Layer 7 of a small transformer language model trained on English Wikipedia (10 layers, counted from 0, width 128). Numbers have three digits each and are written without spaces.
In attention head 0, each number of a token's query is one row of weights dot the token's vector x. The head spreads its attention over the tokens so far by the softmax of query dot key.

Query weights of the head. A number n stands for (n - 500) times 0.00053.
q0: 367424497461438513403460535567672497616358502353346314649424365462468347554363380511525514446566439548511596550396536526726460492563438488519412604429439430599457387411492580656595407546528601403448497492582445569371573599417273451618621331640485307540546566563383382498475481401597430400563620619450574480467301385457544328518494540446517490604468559703328517429383613500478389509758
q1: 852586373284559211906256673361480760356684502785657977348593482414401553831505674620591533374288547196476416354607456506270571489624634577278376321279269283493567516682238154507279597534520358419605436309253451361368571356776371265637480493563356548441754400278452490688286407793566750320424264380492594901471538670562533752584524397428514595414561394285610589375461777214414690345295
q2: 759678442350529431601357583706605771532671445544710701434727287326636615614283607706515459391367279507278613654484707713502527482339573689503376321381354189533335414582421410644373795425475522640454520447432438507436411382685452375638454547722372539514792433363497467418419261473507597496559354564453527706463395611537426464424761293469541410379429290317504778428522638367447565663661
q3: 561766463585501225449413589242545392584448596648526606424379502441536518578548459647538471401408452455650432440559624588648537498626384393386498394473707482583284400488376502525701452489429496736536306350409626263303412462539693527392807579409254463648636401503671717597369471531486558418394270316704530434287644481379438671568194261440359348585657570485550565436378424342560548408427
q4: 619554544488307680395459243802365454381454548458424403410562325562404477647329547587516504678435292456386631687466535511537373414567540552515535611529280513709558814565494654355596480487464574482405360490587495425367453470613478418599417461618502391628534446380551301682552440470508445535452744567465510586546380512552511264509471388399625623604449550599388368669471708500757426690470
q5: 716678645244614421537324645568610610401740520658664785471511313425268662710335695507498543362260339418266409453459728640448484469573439646467478418281311490393592399624444602536301561508624553511454573378460605349430475505771477406649385671547386487303622402377418314560449403557475675540495441517363444800542389608600429532312601403305580502310510181493461636494443645248471530372444
q6: 540617531410447590425404806487441509530565682801398846559470312448505625682543626526502489332274584373264490618375584627543481593734413496416309663314511288402562621674545488619431654467769708606367698558417474489493405345651435478740451612465500521458795428362459485480350331481495575488505622545425628583571574444649521476483579718549554443640372374317531588611500437363339520374488
q7: 440605469670371558517616426487533476495588549532608395497429563452556433377555568335446512355522415701602456413376431602466430725609558527661449608472499601396513444370634596445472530394434286345563316569401470516562594577334527574366600399444453475653454472423544435614463707459618559426496465494623495473504593534450387438485478499504507497582717607453517441402492393458548333443334
q8: 528539390666455314401479438400626560372502633619527713267502595689351522492352658663541698364313444504489468541404512493480668457434540441527606347344397434556509382463526515430486543581361562485621442236580519372790280534562685498552583519677337312451530303521426577504515392433463354309573463315493466613511428490451537601442455484567470529668501221433472386346516690425751620509604
q9: 180304449522580295447602568440520245489341473455413268657669645537623209446681528504618484562536573505484346714463415297609589610362599237572692495622605499472441553285615496295640437434383500619727315334519447519550500501474478576320555371425481591418397434541569732360583852439586464380822362562619372485604529538352594700505378557632507391525572659628648427406318605601828569598399
q10: 658516570212580397494490623465522550397634338768608803610514486311546643517458766488593259593460410651368496497441620581450532384506471572445415364355338240444683435607499354564514578412646518454458567464453445408426423227475556416726416694528476416343719526214422416594536278522439374458495784627217488652498478349606445372447602504630456474458265356305556474442572514347313560287557
q11: 335436415521496412589605439389515471502444352382359461574469642535549448476472539449580506398580385495420365460502566402501545402575471586566635368455483530663551476273492448565487482407344413737735452418436505546476608531356535737519461358427360551521256462565457589481412489560488605484737369428683381410442341546380476476614533553464384603537587548513445533515459568415582608699408
q12: 526404398489620506534805471514520275606525431342428240363398614503601397476727363354310305594720774591618259529452185252584454692342543328450654520667722566568484556591767525376671282532466443458487617452367576455513527709476496661468449540341551568493289544484382606556549711507357435492447533306374370548462543431675497531557347772543432349303628508572625462517463488737430284355433
q13: 655486585399602451677602533589630502400727519525494558437574436433491597657347506539627424434474298489584706435366588474360540418497536397460533352487407439544455550673593355466254547492514313472560588306598564448371450560552573498517422541582465390466586331503399459538515468595597518478486437512694690598461535506581632408600468453537580545444433374403539484673616437516359446506485
q14: 488461661172350423423482562462587717434875320612401599497528370364383496545390848483647314204359442538147592622472510739596386471597248600639391615367310391488644563761304384626329711468757452493348542645379431459470494402571491395707500541800530567352594695375441160636389287478637638563555624464327681533372336391587403463475621474516498594613381209432588809471479421349362598447567
q15: 411337412545488502585678515435521553499500435445451248302530432465551429387617528662378372405614481445597376541555477444480588484490420500536679453467635630701488606376638596283535413446566509607587444659401598570508500520509512475453545591376556517462333555516389647416534539390386527417482610434442440349511450497465502644549459667493422492367612583518649645499349575659569563592326
q16: 391340552611370572400515592277426591343492571470541120456416440582645433584524538485459346406526596527622491606511564653482268519364418459710487516579550715680425428335568483508573477411505598489574474456565623510467384665533374687403552553420513583553342870528660522357557458380420448427520319626276468347404511483244341516514429414681488472610565538475416397602430461551678502551451
q17: 732576585284599414584570665432532748571604401693561781473432423225324701566276790605631411497287403501283732531475845712474341240764394450421596532264289144410589484724511318741390627519753505433396746330443461640492598389432334405700455742530498421268879584267327400540404191278348539675477636729208576636597306412569294352514616519501666546588326184481331596457594601473369520487797
q18: 543677286425601429720464645347341648579403626584557523541528316498449852347463622695486489207510406334476693605435571648483534492581492495498495584424358587708707424641350466618393565458309732411593515500604575491466363515688466437574574538686552471394590451570677457548548348571426459441464389527530359381413512477490479567662396380500472351461527414391377525499625480484525705465667
q19: 365628506479598369432542506418494453408711653539366557538438272379489599336391464542399603440476233403399508472408646492466598411615500613389646555475244516426723461321440362623424565376602618547456454599420497573554516468335336547671632348813336469186576521559640359589480459593544533396550249367541605621451327588498498366626451379361517491752535593495599462374548585326617444736469
q20: 509606327522586212352350491483592575283417457370504430343584525533554477678453442468350464474624427502450373515452433548340692466639493453424492662353449433542675441421505632336544450462506626429533553553360444409652636368549338448777515479743480416285543655428556479492329519448493586498526517588560559482507472471390582351565480454355298250406581414272734341391494537518634498504472
q21: 477442459547429377366344489770454637481627460594678501411451682492477444589572384424390597568393577363492518364418308497543592526405436579561547543537454493562573591500476414482471478570493414360362456520552559368629628643540683601491396391605524650456369405412775527494620489302570718518528619328389483386584612687447591488438462267390458646417489569515580642441520432427584465449401
q22: 523597647462605563382371570416478515606470471441590542549505714430323514484500420625523543546434440584463537569435494640328561345443351388506559671717376603421621534625401697499577586506539487536581539417590493358440528481334586344489460513487655369499495639719645501627599453686613619442496292256389517471551529276385612568490504602544377436364267423436434474409645501566388463531651
q23: 298517556547545310584623527386566584324588504537430626480600495461460519335619543523516374392506468223428504398485582277465374491586501521430721710605505497454464461374515460560481621411418498593489560349514221470419497495564621429527450591729448517488533653571569357516438449575594440615666423538591491412687388540546394456430875496511492358577303422296511399460565576472602657500619
q24: 580589590455419404582486600523560578324429456548576566506517605339423450449493444420661644600517343588292648677652419399421434515184476584276447693662345439477421454613572263462526548375333578519517381411618560396516536360610482583416429517491645399684454496402549608507725532732629453458541412274611393383808460463375432370304425570228404604363496612548688310556440480473778493479354
q25: 446445350621441368386630653542687636646555657479506630546595471451568281347450457612589403631514354458537451597674470455546635533665564471388569794518398536467549546562480643352503395422292653358459622466586589559508468483306507655525489420723384585256318533400555682582497415575707540325528628657649231409428426526421457343459496587219389679610513614679622634434472502593579413347234
q26: 511387286521423669531529330524467528505397523383443421543596413485426478358612432491391463442500382550490471685661534551521479485547471651400416540436527595590454412391713555467627475531426621633457451584505540530645475498477512566672602261639545434477473483436552695112493481578565398465622504604359516508530314528549370477727535433442346613585372715537284669522457543605486506575481
q27: 393419403509450383485511548592819441458468435452466408417398516483412619477626464480379540535643537513476543394462398506611391538501552563564524428492473352663398559285647440477444518439441488476467429525519495359456543527672419803556335321520664381588379587575297501453641665582566616449611345337606659457375398770450665600559275533479571482430394745580468534385383645403543487531426
q28: 573644456465441416459456472614644484515601401538576620522619676520517498564408612649399489496473479402423354518361465653672509377598701758374427638606369502610498654555583417502595623456414584581388422601524671286455471393357518587684465550464455316369427457309449535459676624623632551457585634494538368485422342613439592528395680371361374592569452455596719694554446524391443549316438
q29: 450416510484524611406530511517600592650459608314446555402478507433444422582530444504607531417410619623607402748581502515424387397673512501689606518591453466493711582405378511564642552512309509537327562455391476322371484444414584572620452541326414428389501371573588550389586441512593377636455616438572408474436631569589548571350547433494523377484329569474553360472367779550514661349409
q30: 470450467472594586302485691542447487515533473299497442376382492448659464267409381370450488650600532443354491420616358259532414651449450385636478556654526504541619780381419573612356301451577551657404216547624286472453488527598214374448419295572469343407452716693620642442442506431504601458447667518587550643660395434259523369365643259465409402541633511493337488344548575652498568448445
q31: 406420483561321294320488462434376452557352465490651597468583518385554444275506270573520424506448596247569452398387547391548561533693527506615685546460618430444347600471252372483251652487666530365566347445589388593533499514641323650461421524576290562300456444638651521404589316507477411466412260489601547560520659513387291610522642403583624353624532282492446356416392548558362633640444

Each question shows a short text with each token's key, already scaled and adjusted for position as the last token sees it. A number n stands for (n - 500) times 0.0035.

Then comes the last token's vector x. A number n stands for (n - 500) times 0.012.

0 "it": 496587533527414494471533610612467574543255491678159368528560488504465509432394439484432546423497
1 "z": 415559495642397437429581589630423667564351514723171435581592456488518607411499401484534492482449
2 "w": 488453494560475403491532561610453615539371430691203418501577476414473500455385464467463517414460
3 "il": 451330345476443418458580536625456611464307495726122472483595514484573573456445436526475520478561
4 "li": 608405390412514445432536523573460617547402509687208476493612563546555502510565466552499540501586
x: 548599383602602590577475582661509427539376448527617441486536589633587376638426473408711450412525570472471453625535369519506573471665534438599476420472607398643473387404529545352509259434462428416574368530382513355650429413331407646524699339398511451401477399371330658302549552590556524565569376393553623424653621742467762508393588395493431414363579535427635542555169412690531757401519
Which token does the last token look at most? 1 "z"

0 "ji": 491576524524423509477524604610478578562265485681181379508564506497450509431402449483437562433496
1 "ang": 447594473601419405463536550551484657582284438703224483498619487551498567414528452509516519457520
2 "\n": 491462496498481513508500528558455476575265431691124382530615530504409555462458455384413451419446
3 "-": 474418448506427444455615555575399701523207453715178433488627525572483637468477529388510487472425
4 " L": 567458436521465408352532557585409571518400501678243479525488416500563518417473393455507445431487
x: 419552580529520637684440476368452512574488521560551370453568667349502391600480313434437565323560603490490527227664507651522527630315425536451359307514673455671489683402509389499565514693568493459602514484506452533653522608511490619464297436333404555554291353640544325261586394503542553563382631417368213583302688497789595507591504406474547581404599479544521430370403626674550509339628
Which token does the last token look at most, and with what share of its attention? 0 "ji", with about 40%

0 ",": 497585527526417500474552604603460603548243482686146366526581488506454546431406460464450537411505
1 " H": 467526517594419446438592530600437558578399508621232449458543427444522508378442486490550478395479
2 "ung": 423497489606462432454592523616417657600334429670276516545591452507514596483527402504501499435544
3 "ary": 439395292503467422478621520636440639521315478680091452536610503576509575485475422494489502392553
4 "\n": 535504480522463501495499470551443504583265436667118369536651556512434591487474490384410437402458
x: 305517462563556554463429542690532470443412626395601114413564669619616607386630573283574619441502398471580565329533405537605443499472676523507426349448523636666436483482450537442512464502600313607248398527325612406449594525538486438755642452444490473591372503458340476352430534465790595536384474512443487729353564586466442469472662374532482452502564554559725543630188534412493612664392
Which token does the last token look at most? 1 " H"

0 " most": 496594526530419482470560645614453607549248487694166390502590487482454536408394469470427542418535
1 " co": 426479446481440528479491533596438515478327468637327453433543509510461487507428459423429475418426
2 "mmer": 445438552607448410402525524655423568545344456634285525514502417532555577490484466474483487460500
3 "ci": 544332375483465445444546503652476599505363494656230497473610534490487524498458412469471452446510
4 "ally": 612356328335462347444567531620508594507340475744099463455656600553486618453463472461432474376561
x: 460408505464518452294453587326585528492364488556516544536347637491700488445602383578606602474634546491504374468618405473544601548440514359339377439534535660537344455574597509357608411561414589733541226370388575431545385604404513682492638166456463505617431650522472600483445602469578536443596513454595537449456420414224680551531515418454348324486700559702800536532328393557349677516717
Which token does the last token look at most? 2 "mmer"

0 "or": 495579534532426497466536610603461584549258482686160372513567501502465513424387454478427546429513
1 "s": 369587400621420440501659603647396611525324471637101451467665479587500588384445445433480479379545
2 ",": 339438338560360371470595586599490673475252497709105393558651525546539660456471489398553473438542
3 " ": 545390445397508482474530452566466566560444501585250436532573515496508577479384421449523479402528
4 "ty": 534398389488472427394610552559411653532376477658240491452546489474493532445447507396455458418524
x: 185502326435502609501322468542507435612408402557730456445597427457723611496507368612422500652574447559548282566470760464469512535434536406530476494480618709491568514478477419247620670456480604561615602574486494369549219657453485522462657501612429448503615411730458566569561596556424544492325411320498499458379641442600485510495486524411641363371641414611660486516197376503369768426391
Which token does the last token look at most? 2 ","

0 "ic": 490589530525413490463538610609464591555252487684170386505555486502472523422394453483428545439516
1 "o": 393538471624439415414609627600433709547298456671215527483593492558562645488509503480506429493457
2 " City": 423454451624471391510593541652473680535274447650157447546630462603503581448452445525523491397489
3 "\n": 519461474510467498499513489571440495573270442688108381547636541515416594481463477390427432433444
4 "-": 560425451497448414443631542596361701529190451725144447496623531563467677480473533351495453487419
x: 371479209501373493480551592530610380455326642505683238496489472560606395444735442390523498507382497485703478658581374469638513471443764497496437576464596738751364427544471499397634397525575423442411495510504550606521575571580547604612664348615600728507462501634575557213584477362488258541350583569401527599386508463395356531509494415423478562436588523684495463467167533459498439593431
Which token does the last token look at most? 4 "-"

0 "en": 496579532536422502473535604603455581546255477701149379523576497497460515424398448483425525439516
1 "na": 405550503610438454493603616606373708549312424728178494503627501543474600519432455498495553457513
2 " U": 441486444529508451463549517579458489536336496662287485538550466521538509424476446405482475456424
3 "-": 499416408432397488478577489570426468520339467702276501500593580538487541480456420425497548405528
4 "B": 543365362423422404396607529603467578544368510708199469484619488434568517460467401496521415432473
x: 453490364646582637491534387635543420775443336419423358512440356433613503654565605450482518341487448554355446431727448650509579454554502526481603236641549435351532582404658413265629521635442478655596438410515507530464454607362526768516434250595602373675227375519449531304585540400475394426587534428490413545449663489602536384480524337442505515515627501439516741579277563552761574453498
Which token does the last token look at most, and with what share of its attention? 1 "na", with about 50%

0 "-": 494580511516428510475537597598449588560236482703143376516581498506454535428395455465425534430498
1 " Christ": 428558488641436429498609571657482721575337475601209489518546436533497552409533393507503481411479
2 "ian": 356424418593483358440574554584452656561257456686201492565621517537553608402521479462493432437491
3 "ity": 445388339549482406492615524654472686520287468692150470535626512569534602445466462496511496392574
4 "\n": 533494466503468503495505457553447508583269454671111360543665561522432597479470474389411440416459
x: 304519475545528549462449565657473454415435641380562096414541639658623595366632600282589626455447419506587542379559401553657410479476684554553405382483544594681426440455472487407523532536605371626258399520289644415436575588571477426806625410487538421558387541446312436387430513465736585525428518557428446704398575541435519471485670388515428476507585597582651493686185488382522596608382
Which token does the last token look at most, and with what share of its attention? 0 "-", with about 40%

0 "ro": 491585519517423509472530598594462572551262480685170383523567488504463515439395453478425542434508
1 " ": 366504376465516512489513459570467521572438491587242438543566515501479562477375409422527478400510
2 "line": 351471359558433375453613478609438601529317505715163501499641500550562577452452426508460457423538
3 " in": 485269386420397355448563498608497674520315519697195461475645507512550663503398476438430597478664
4 " Sh": 548432389476474387444610497578471578541385508648260420485578456483522508415427436496540497412472
x: 243609537475290673427489503673627525582615559636469324529537569418645553664630402574357496307395522506440452578392362488437468620322500384441387298582400651433531504477557472311596457562509479645582476688586658562393566512436566546470454294445586551624545386525373477528609560574364483383512505275381479416517503424727682482379401591527659614443494504421542604542141473608553579409555
Which token does the last token look at most? 4 " Sh"

0 "tro": 489600518519414500471543618612460586543265488688171389521551491514470511439388442483434547435513
1 "),": 379608401599358459484605601620488661496252494699151389545635541530544695483491494395537473451569
2 " a": 380413412545479393413662592646358663442313520753210445475674475417465650444430482436485464461620
3 " met": 467394425559494407401591600602447656594333466719266527465561546520485557497410499453470542467556
4 "ro": 619404384507535406396584557631364704523351472744098478489661488510577603574459429489445501481591
x: 331357517681488487447470751621394509564384513372672263555452435502623345474512597382560521385490754553389602442652552510594383546523612453459463475581651588650469591393540501463508321437232458426586395408431666392423433450682666616670530446334585714439328489665557565406560701555671391560583394615604369425348499463436694651349335269548428479382474563605499521572350387608391491537432
Which token does the last token look at most, and with what share of its attention? 3 " met", with about 50%

0 "\n": 479563528503443514479521602602447555547245464692141367524562492485437520443400457456417510417486
1 "-": 425549468523440502480603550585408678523204460699156411512635486577462612473458478408512515435454
2 " A": 383389393543445407419640613635391600434323511770241464529617471504506577411394390457519430427479
3 "c": 527356503557468427427616430630462607489327465663347534526533424517569515507406440504481450424533
4 "co": 573489408517458433393540539574458630528356467663326527427624434454532520533441486531458489426497
x: 409457281789450374512539507648574707735369644239677425316549398447595404497626407430399677446406483561748447367659326259469500467556668414427506436526732522476707406588526466323484422547307410386431537421517484496536560440434548593363427365412393403586410422789492570491542492550631549672603665483580410509469422518614668541498481419492505499442275552449550485620671469469384482640458
Which token does the last token look at most? 1 "-"

0 " state": 493587515537412482475550634603473582546240489694164369505588491493445528420409454466426542407517
1 " un": 343531402591402440440626578618485550474307544718183411469591554500529573426467393462511576440522
2 "iv": 400460388565486420458673611592480612538372591688275457482599459467509506428476448512517531480518
3 "ers": 458395356478472458482636543625456575500345516596256419477590544529494526500490393500461515406613
4 "ity": 578400315455545380469561505639469650483307500700160450520655495558558594447487435530464465383570
x: 322576365504523358409420555537615533416480421612564493457433573439636496566811590505308633461566494484366457415546531578482436504495441480550342584478592383665318365396478499532400385472518414465664508522236426498588637362441456619418564445500635418575524602724390596454535541512584626289435580471484451465676489540398678597506557528551254429381693684619590527582105475644505560666390
Which token does the last token look at most, and with what share of its attention? 1 " un", with about 30%

0 "\n": 479563528503443514479521602602447555547245464692141367524562492485437520443400457456417510417486
1 "-": 425549468523440502480603550585408678523204460699156411512635486577462612473458478408512515435454
2 " H": 470476470603436423432589538598424559547422504636238460452536410433531500376446459514546457395470
3 "in": 520402490548428425469590479639437586540338387667241532521531468533497550488427408464452555439549
4 "d": 596420358495424396444605537622407664533353456706209475523622450509519542470471403456473512430539
x: 515553414517339622746388369580481285607360467573400345488288606485391459546678589461483511449442578557412492522445481655375495486484586418528501453604663555692402448483534452321604623564469414533648592574722653340531513373517444601514633391441665697544447384624321439336667488641504364455596607348313363426426453542596561766425442606450328513365621604329601611567284588548439495612358
Which token does the last token look at most, and with what share of its attention? 2 " H", with about 40%

0 " had": 503597519553402492463571632597462600533245497710139367530594497500457549438398454457439545418526
1 " more": 387599416583417388467629673630425610540263524715127417483692501495478609416404469430469479418558
2 " ": 394388421439526477463546453576459544578424503597241451493580515493508577487400434427509502395566
3 "li": 518383422473496441445556550533455507518435523684266534432553552500554489521565444444479497433484
4 "mit": 643438436448535383447543520593450591554338500685213483530656548496477557472401425519445521364557
x: 252501386641685486484314490486370435429488395490380335694494788619624364417755695474489583492543459599629558428557376424455550479524400605350366681413415482582475516519574489576605317418551480471489700515542431532540628508532453545463430505530659507569488372481592690385666630597558558322437528255517397397494616450364613668662366418422341421609545378425611406580263467680496462478464
Which token does the last token look at most? 1 " more"

0 "age": 500579529533427493471529621618446566553256486698145375493575502499454526439419464493430537415537
1 " play": 382542453583462406500540563660468617533315455716211451474669495484452606456433503511467503496500
2 " in": 285379363509357353454594541662500696496303495707179459502662519449527688517411476395435538481627
3 " 1999": 465340388542466339437653555677473616561315476690171502470662451467598608438447523463512463418494
4 ".": 545385412500480461400633503585478582557374473597266444468606529521583563475493543481483451529520
x: 254238556404562439696466461770648573383622651494357558412492556689443575326517300561411692496442537500473372569653440498453506592527463517633426359525450526504385565464534511377554405353529518569352193583347648335559400462726456406528616513542521526541487386509475530371455555311546522493576644551434634584364527530515565405465496385526397550545566719583582462473191588477662629700363
Which two tokens does the last token look at most, in order? 1 " play", 0 "age"

0 " can": 495602511547410489465567645603456604527243504691144363506583490496454527432397429470438531413537
1 " also": 345590379632400351457585639628486703487229528767086454516643531527479600400504435439526515377517
2 " be": 295397332516377374394656644681478670510240534762114467463714531487517572393503427429484470415574
3 " se": 536337400454465414483557522636426564523372528686257475449566479434538510493426476494530479446539
4 "en": 606384432467449385435561567639440603558298400780186507511624564479544626511472533439499460498566
x: 420449296531488345535511696483438198349572389579458428460363614607261520360574531570454512598446589509645432528671360268551644561519576590468494572672385438433385589518678468451683403358314548468459314594610547478446642593480656568313661424479520576736408611593633460330425482607404574446524485544409580425473612439441523653414562476602346507589501593589535678524228477659525409445338
Which token does the last token look at most? 2 " be"

0 " L": 486584535512418507468541586608460569557257487688181397529547486496456503421404452481443529428502
1 "ine": 383593446670415417423607609606485667526269457733179508494611514562490620441442491485436475397485
2 " 3": 360460388534499385472596506602488639586298475714128470552679538466545627484428514401589464378444
3 " (": 536404445483479496458579481559429501529343487690248444565638524527503549525476502401546529485499
4 "K": 546433434446465483412631525596450564536420511663212453445556433477540467415469432514542458490529
x: 579640399660541787428492469611569516651483420590411454521558520398504498608451536559536510514539599480410501437620609656520543531425472453471365325572476428491433522405490379352591567458532426638584610476511610482504443792524386555396219345684578468655435360584450631351492665395396412491507616329380438517543488524647581389293499521345482428448645462414580701566062626593570622311412
Which token does the last token look at most, and with what share of its attention? 0 " L", with about 50%

0 "ject": 490601526531418483464547634613465600551243494687166387506584501488459525422390444475429561416519
1 "s": 343574433586410434477615621649428596539326483620147468472626472569504575396447470452471499372532
2 " re": 356362424474426451454548517624498592543307534644231451524591509474483562446387427414451502445496
3 "l": 496349387481536379406535513532509561511407510624299514477561563501596519445533474458507543447455
4 "ated": 575396349448527352460543525633481615510271470715225475446695566470560619466458530512436463418576
x: 362426386469612324396400598428570362523465443645634513560454588668410590466769441565336755318470529372577449458567345539624409526564467673483424486596504618582389379518386415333535433562394431582517522449401608518404547448574619554274745367564494466701419609701553486459519707575444577344532437594382331479532432492460539577737527374651291398440433734610422615418339496580509353556403
Which token does the last token look at most? 1 "s"

0 " St": 488574538518424505476549595604464573554254490674168378528567482494446497431399455481441519416491
1 "e": 381555445632441439519664633653457616498371482661232451528587479516482620431435455503515484422488
2 "in": 356445438560379404530567555598504635561285421695235503495528492552508604444400524492487567400487
3 "ber": 462385325505433455437560541597503668569398464659273495529594534479495501499469438503480488507528
4 "g": 549405365517410405481577480638485676564302476705149462544645460483576542523458413491560493396519
x: 441589423641509350492435317607526492362323528462538342387570640380503525578637568455335594498485535519516491508466392606495503473578687569447408419531623435611448386552626524481689465550329374580737650437476459452500546399574492589407533431369533512254270423508470681279592474697593545492479569418458516540373437719642747589549555447494364305557670480639671581459087541462494504482540
Which token does the last token look at most? 2 "in"

0 "-": 494580511516428510475537597598449588560236482703143376516581498506454535428395455465425534430498
1 " H": 467524521588419449438590536601431558574394504629224450462544419448521506370442476492543468404478
2 "in": 417430494551427434488602485644439591551321378669228538520556484531490574495431425462453547430563
3 "d": 486366368557416412459615527630408652529361451699206486538615456503526545487478404449472518421546
4 "u": 580390365461470361420583525590464603529373493690160500531625493562594534461491389499535559447559
x: 487513360675390480592479447605632320679447497450465303453584643525610551610372631428488469334558656628442577469503484539536473456567706530456406094488545450448489261482566500492680306596555491517514418520464497494563665197537578567329432453297569687485414443534338629175548451627601442490494500455629440375452488509540697598603560451508451516408606405552728719376283503542545654521393
Which token does the last token look at most? 1 " H"

0 "ook": 501586528540414497475548627606469585567246484706148379521589491512461524423396451488439551425510
1 " Do": 403570421588416458471620611601461593554315488652173468502636462542494483393468434493537469466453
2 "w": 407484482562443406455584518599439635591369434649210435553593504523457585483424445473545585454511
3 "n": 448383413550445404443561517603432585548399464684223510485610437470579530455432490512465500453545
4 ",": 643357365425429325451610531636477712494249457722101443577673543537538674463472505414582484460564
x: 413608307502374506350459536549441436517381662400542200456369407524588553377737535498304619477531720508502418643572405392667508513475702384586579387523414403639313519484738489465648445489438601450567502539448574514593595501491423627531656233516404729526362493402422573343433555437357391334478434549398482504502631660510468693630580490385379614483587568762562405515331506441504509712528
Which token does the last token look at most? 4 ","

0 "ro": 491585519517423509472530598594462572551262480685170383523567488504463515439395453478425542434508
1 " ": 366504376465516512489513459570467521572438491587242438543566515501479562477375409422527478400510
2 "line": 351471359558433375453613478609438601529317505715163501499641500550562577452452426508460457423538
3 " in": 485269386420397355448563498608497674520315519697195461475645507512550663503398476438430597478664
4 " Z": 570463407438448428442610517613458571536412504689198456467518440525546503415492354473551533408467
x: 466581492446458831448569432646545458793365461516518361424511590400467461707454547521431497496465563534326570359468409557546594442367620408524420279577524540523490565476677460360596437605476528616559570585566731583399525683571520429351296198430552446563455384498404447493506514496353548383483506209540257489489602511654573442274402485550614577488666561567403511643221550660613598386574
Which token does the last token look at most, and with what share of its attention? 4 " Z", with about 80%

0 "v": 501569535509432521464523578599459556545271484687178382516549500508450488433397466492419529440504
1 "s": 365562442588414455464650630659378581525363451664152497470588479577481591371490418430446479396543
2 "ka": 419480441609480426516510565643422655531352471674209476536589455556502562472478376534499509423458
3 "y": 477336345496448371496557545612451666509299478726121477587603490568505583416438449485511496368513
4 "a": 578443372501489414495611535587444677502336455692204456521630453570536596464450423549537509442535
x: 368700325561306456581472490685658425515372677616481537484532494449659462600327424425489543460543620421318413637401466385540451348527715649336440365579490452778489403397641510367654388333408581503547591470400597451529645403554570496482524323342689614465457519503378651356493427528588629287481574497565388416445434625555688646485510468584296271498610540546621565533326547703592518504344
Which token does the last token look at most, and with what share of its attention? 2 "ka", with about 40%

0 "BC": 498592528533411500461555602598461568556259492685174387515561488504474540431408460493445552411517
1 " Ra": 411505493555463462417551491594428503507364489637311466478559440493495510437509407500427502475506
2 "di": 438432430533492455482584565578459579539328422720258492508573534472499518470430349505489465432502
3 "o": 488373344570490406425620519575441699544342448665226526529625469558563647519526404541498500467532
4 ".": 571397441498449467396616483556501607559329465640226445502607543521527534452462521517491458488488
x: 163491505512598464649448385796640573491593696506560542543387542570421500362478230460381612587449566593438457487624484466528497587547562415670438424473394527660427511386560459328539472318596623556290265502276551364508473522749531399482614401548558495540347376394467463326479511331670505460602662596436564616408494545545482555487483473549436381506640685438630534485163551488656632659463
Which token does the last token look at most, and with what share of its attention? 0 "BC", with about 40%

0 " German": 491588540547400479467553598608465589547256487676171397541568489497469514422409457488451536412505
1 ",": 380583400598365431485603565604493634488260485680133393580633536559533620470470488420571526415548
2 " Russia": 379451346634453364421634491636496631516360486647112471575610512550578548474527414497500500409513
3 "n": 474355369566486345414623557633434660518278426706143479537631494495561576408470527470451469407536
4 ")": 594390353415458392478598459600495632471334498704163378519674560513587664547519488437519442429561
x: 441446462519468275465372519685458545441543719406325382299486565511632525502629329267321680339429574478487493694559441585595489440523673587548439440522544500686405403436676632663666447577436629576442466409342420440521481445479543612550701269465430585570323486561468546487287539520491508389563486623592390569555490575466459651477514566573360447511660609777541385622200411490439606554358
Which token does the last token look at most? 3 "n"

0 "o": 490582536532418492470549616603452595545247478694146377517580494504447540421404444475433538438501
1 "x": 406560481641404443427657627624445624548310492689188442495580503516503621414475403446504478418498
2 ".": 382498464548441485402600522578469608565304481668183453496562551568534533469461514503475486480502
3 " Wal": 481393377478494428425579555582493565567336476704226487488520529545504499447495431454497559442471
4 "m": 561430368536500418426545471611420661601352442589229509573580465574474521454462493466590523373502
x: 395540470341462626493421370445471286431370529522673412450457615525603381640726523462222740568440397423571491573457538644409275574553568647632581479507620462620625543510611299388440484487497434404607396591358523376583370678613536905649365533425477493523434339541389493306479366528510520650377437482549301441340477688541723537526555574541390385489567457555713547460354485518385510577634
Which token does the last token look at most, and with what share of its attention? 4 "m", with about 40%

0 "-": 494580511516428510475537597598449588560236482703143376516581498506454535428395455465425534430498
1 " Ho": 362561418586401434412558511573522541490327477663242453486584510559586536454479437443440494429435
2 "me": 365503413651422380425626611607408669569283380724154541519596479591469622482441484476484517397521
3 " E": 505343382427490395485508474624505528530370529686180479542576449486530460437423393457533493405458
4 "con": 592496483546501370481515549634465632500356395631262497490532469554534518513437458476444505441495
x: 513381381534536393234617604599550212415386444594689482499372724431677426574536572436472623418628670525457535270628455572346394514558680448471615602395512557454521361465715474581537474420395548529448480629472445459598611480691670493485552482435483564614275627437401581332476667549377593506576725342418383375451410295542639412358550526579341577500384588477382437715461611586285425537404
Which token does the last token look at most? 2 "me"

0 "in": 491584530519413505477540607604469584560258476684175388507550482500459525427389460481425552429503
1 "di": 341520470548461457473577561630436612523341451731298526472588522457472561502431486478442467441510
2 ",": 339410371536346394468607566621512665461290459689186419566616508548547657488456472392569484435552
3 " ": 553390448410486479454545452565472562554466499595288453505561500482523567476409426452520485406538
4 "Japanese": 582395340447531323462623535644462641550346466660206495507634513532579614450487473498506445411529
x: 463489260378430494485409569597606410602540513513628348514530600582637496426516541507319501363726467514474315503478309574468406511565736735529442358488431657444377332362481441571553383380435579642553519525410620540486559411623546625575632364459704443520410607678416628379499616561482583488563422449389435359471587567387394545368584485481516644537531393611471520758080460593593438693324
Which token does the last token look at most? 2 ","

0 ".": 499588526520435508465552603601455584555259488677151377521567486498462535436395473472437544418507
1 " Sp": 420538460606445449416616578604502656516377511577196380492571480445425575426444367449452490426463
2 "o": 394445433614477373410624620553412638541391462697266558472558499479511554508497491429539538430467
3 "on": 465367413548464382478609512624442647563333461667207497542592443586557595449483460497527495406499
4 "fa": 585449445526501446480576536587408610527402503634378503481623433449498447481479462496468491416503
x: 341574474488352598518679520632500572549193565344346509388529462495645450504501440480402564421514657508625385563518473486409757484390602595434626421493699768715617255429406494446510534392323591309579523469263375362514612540559617539540488566580664366439605443431418376476549417589556569563573551532360276361344572630724700562622380671658547385537517439506568382445369476527359558388555
Which token does the last token look at most? 0 "."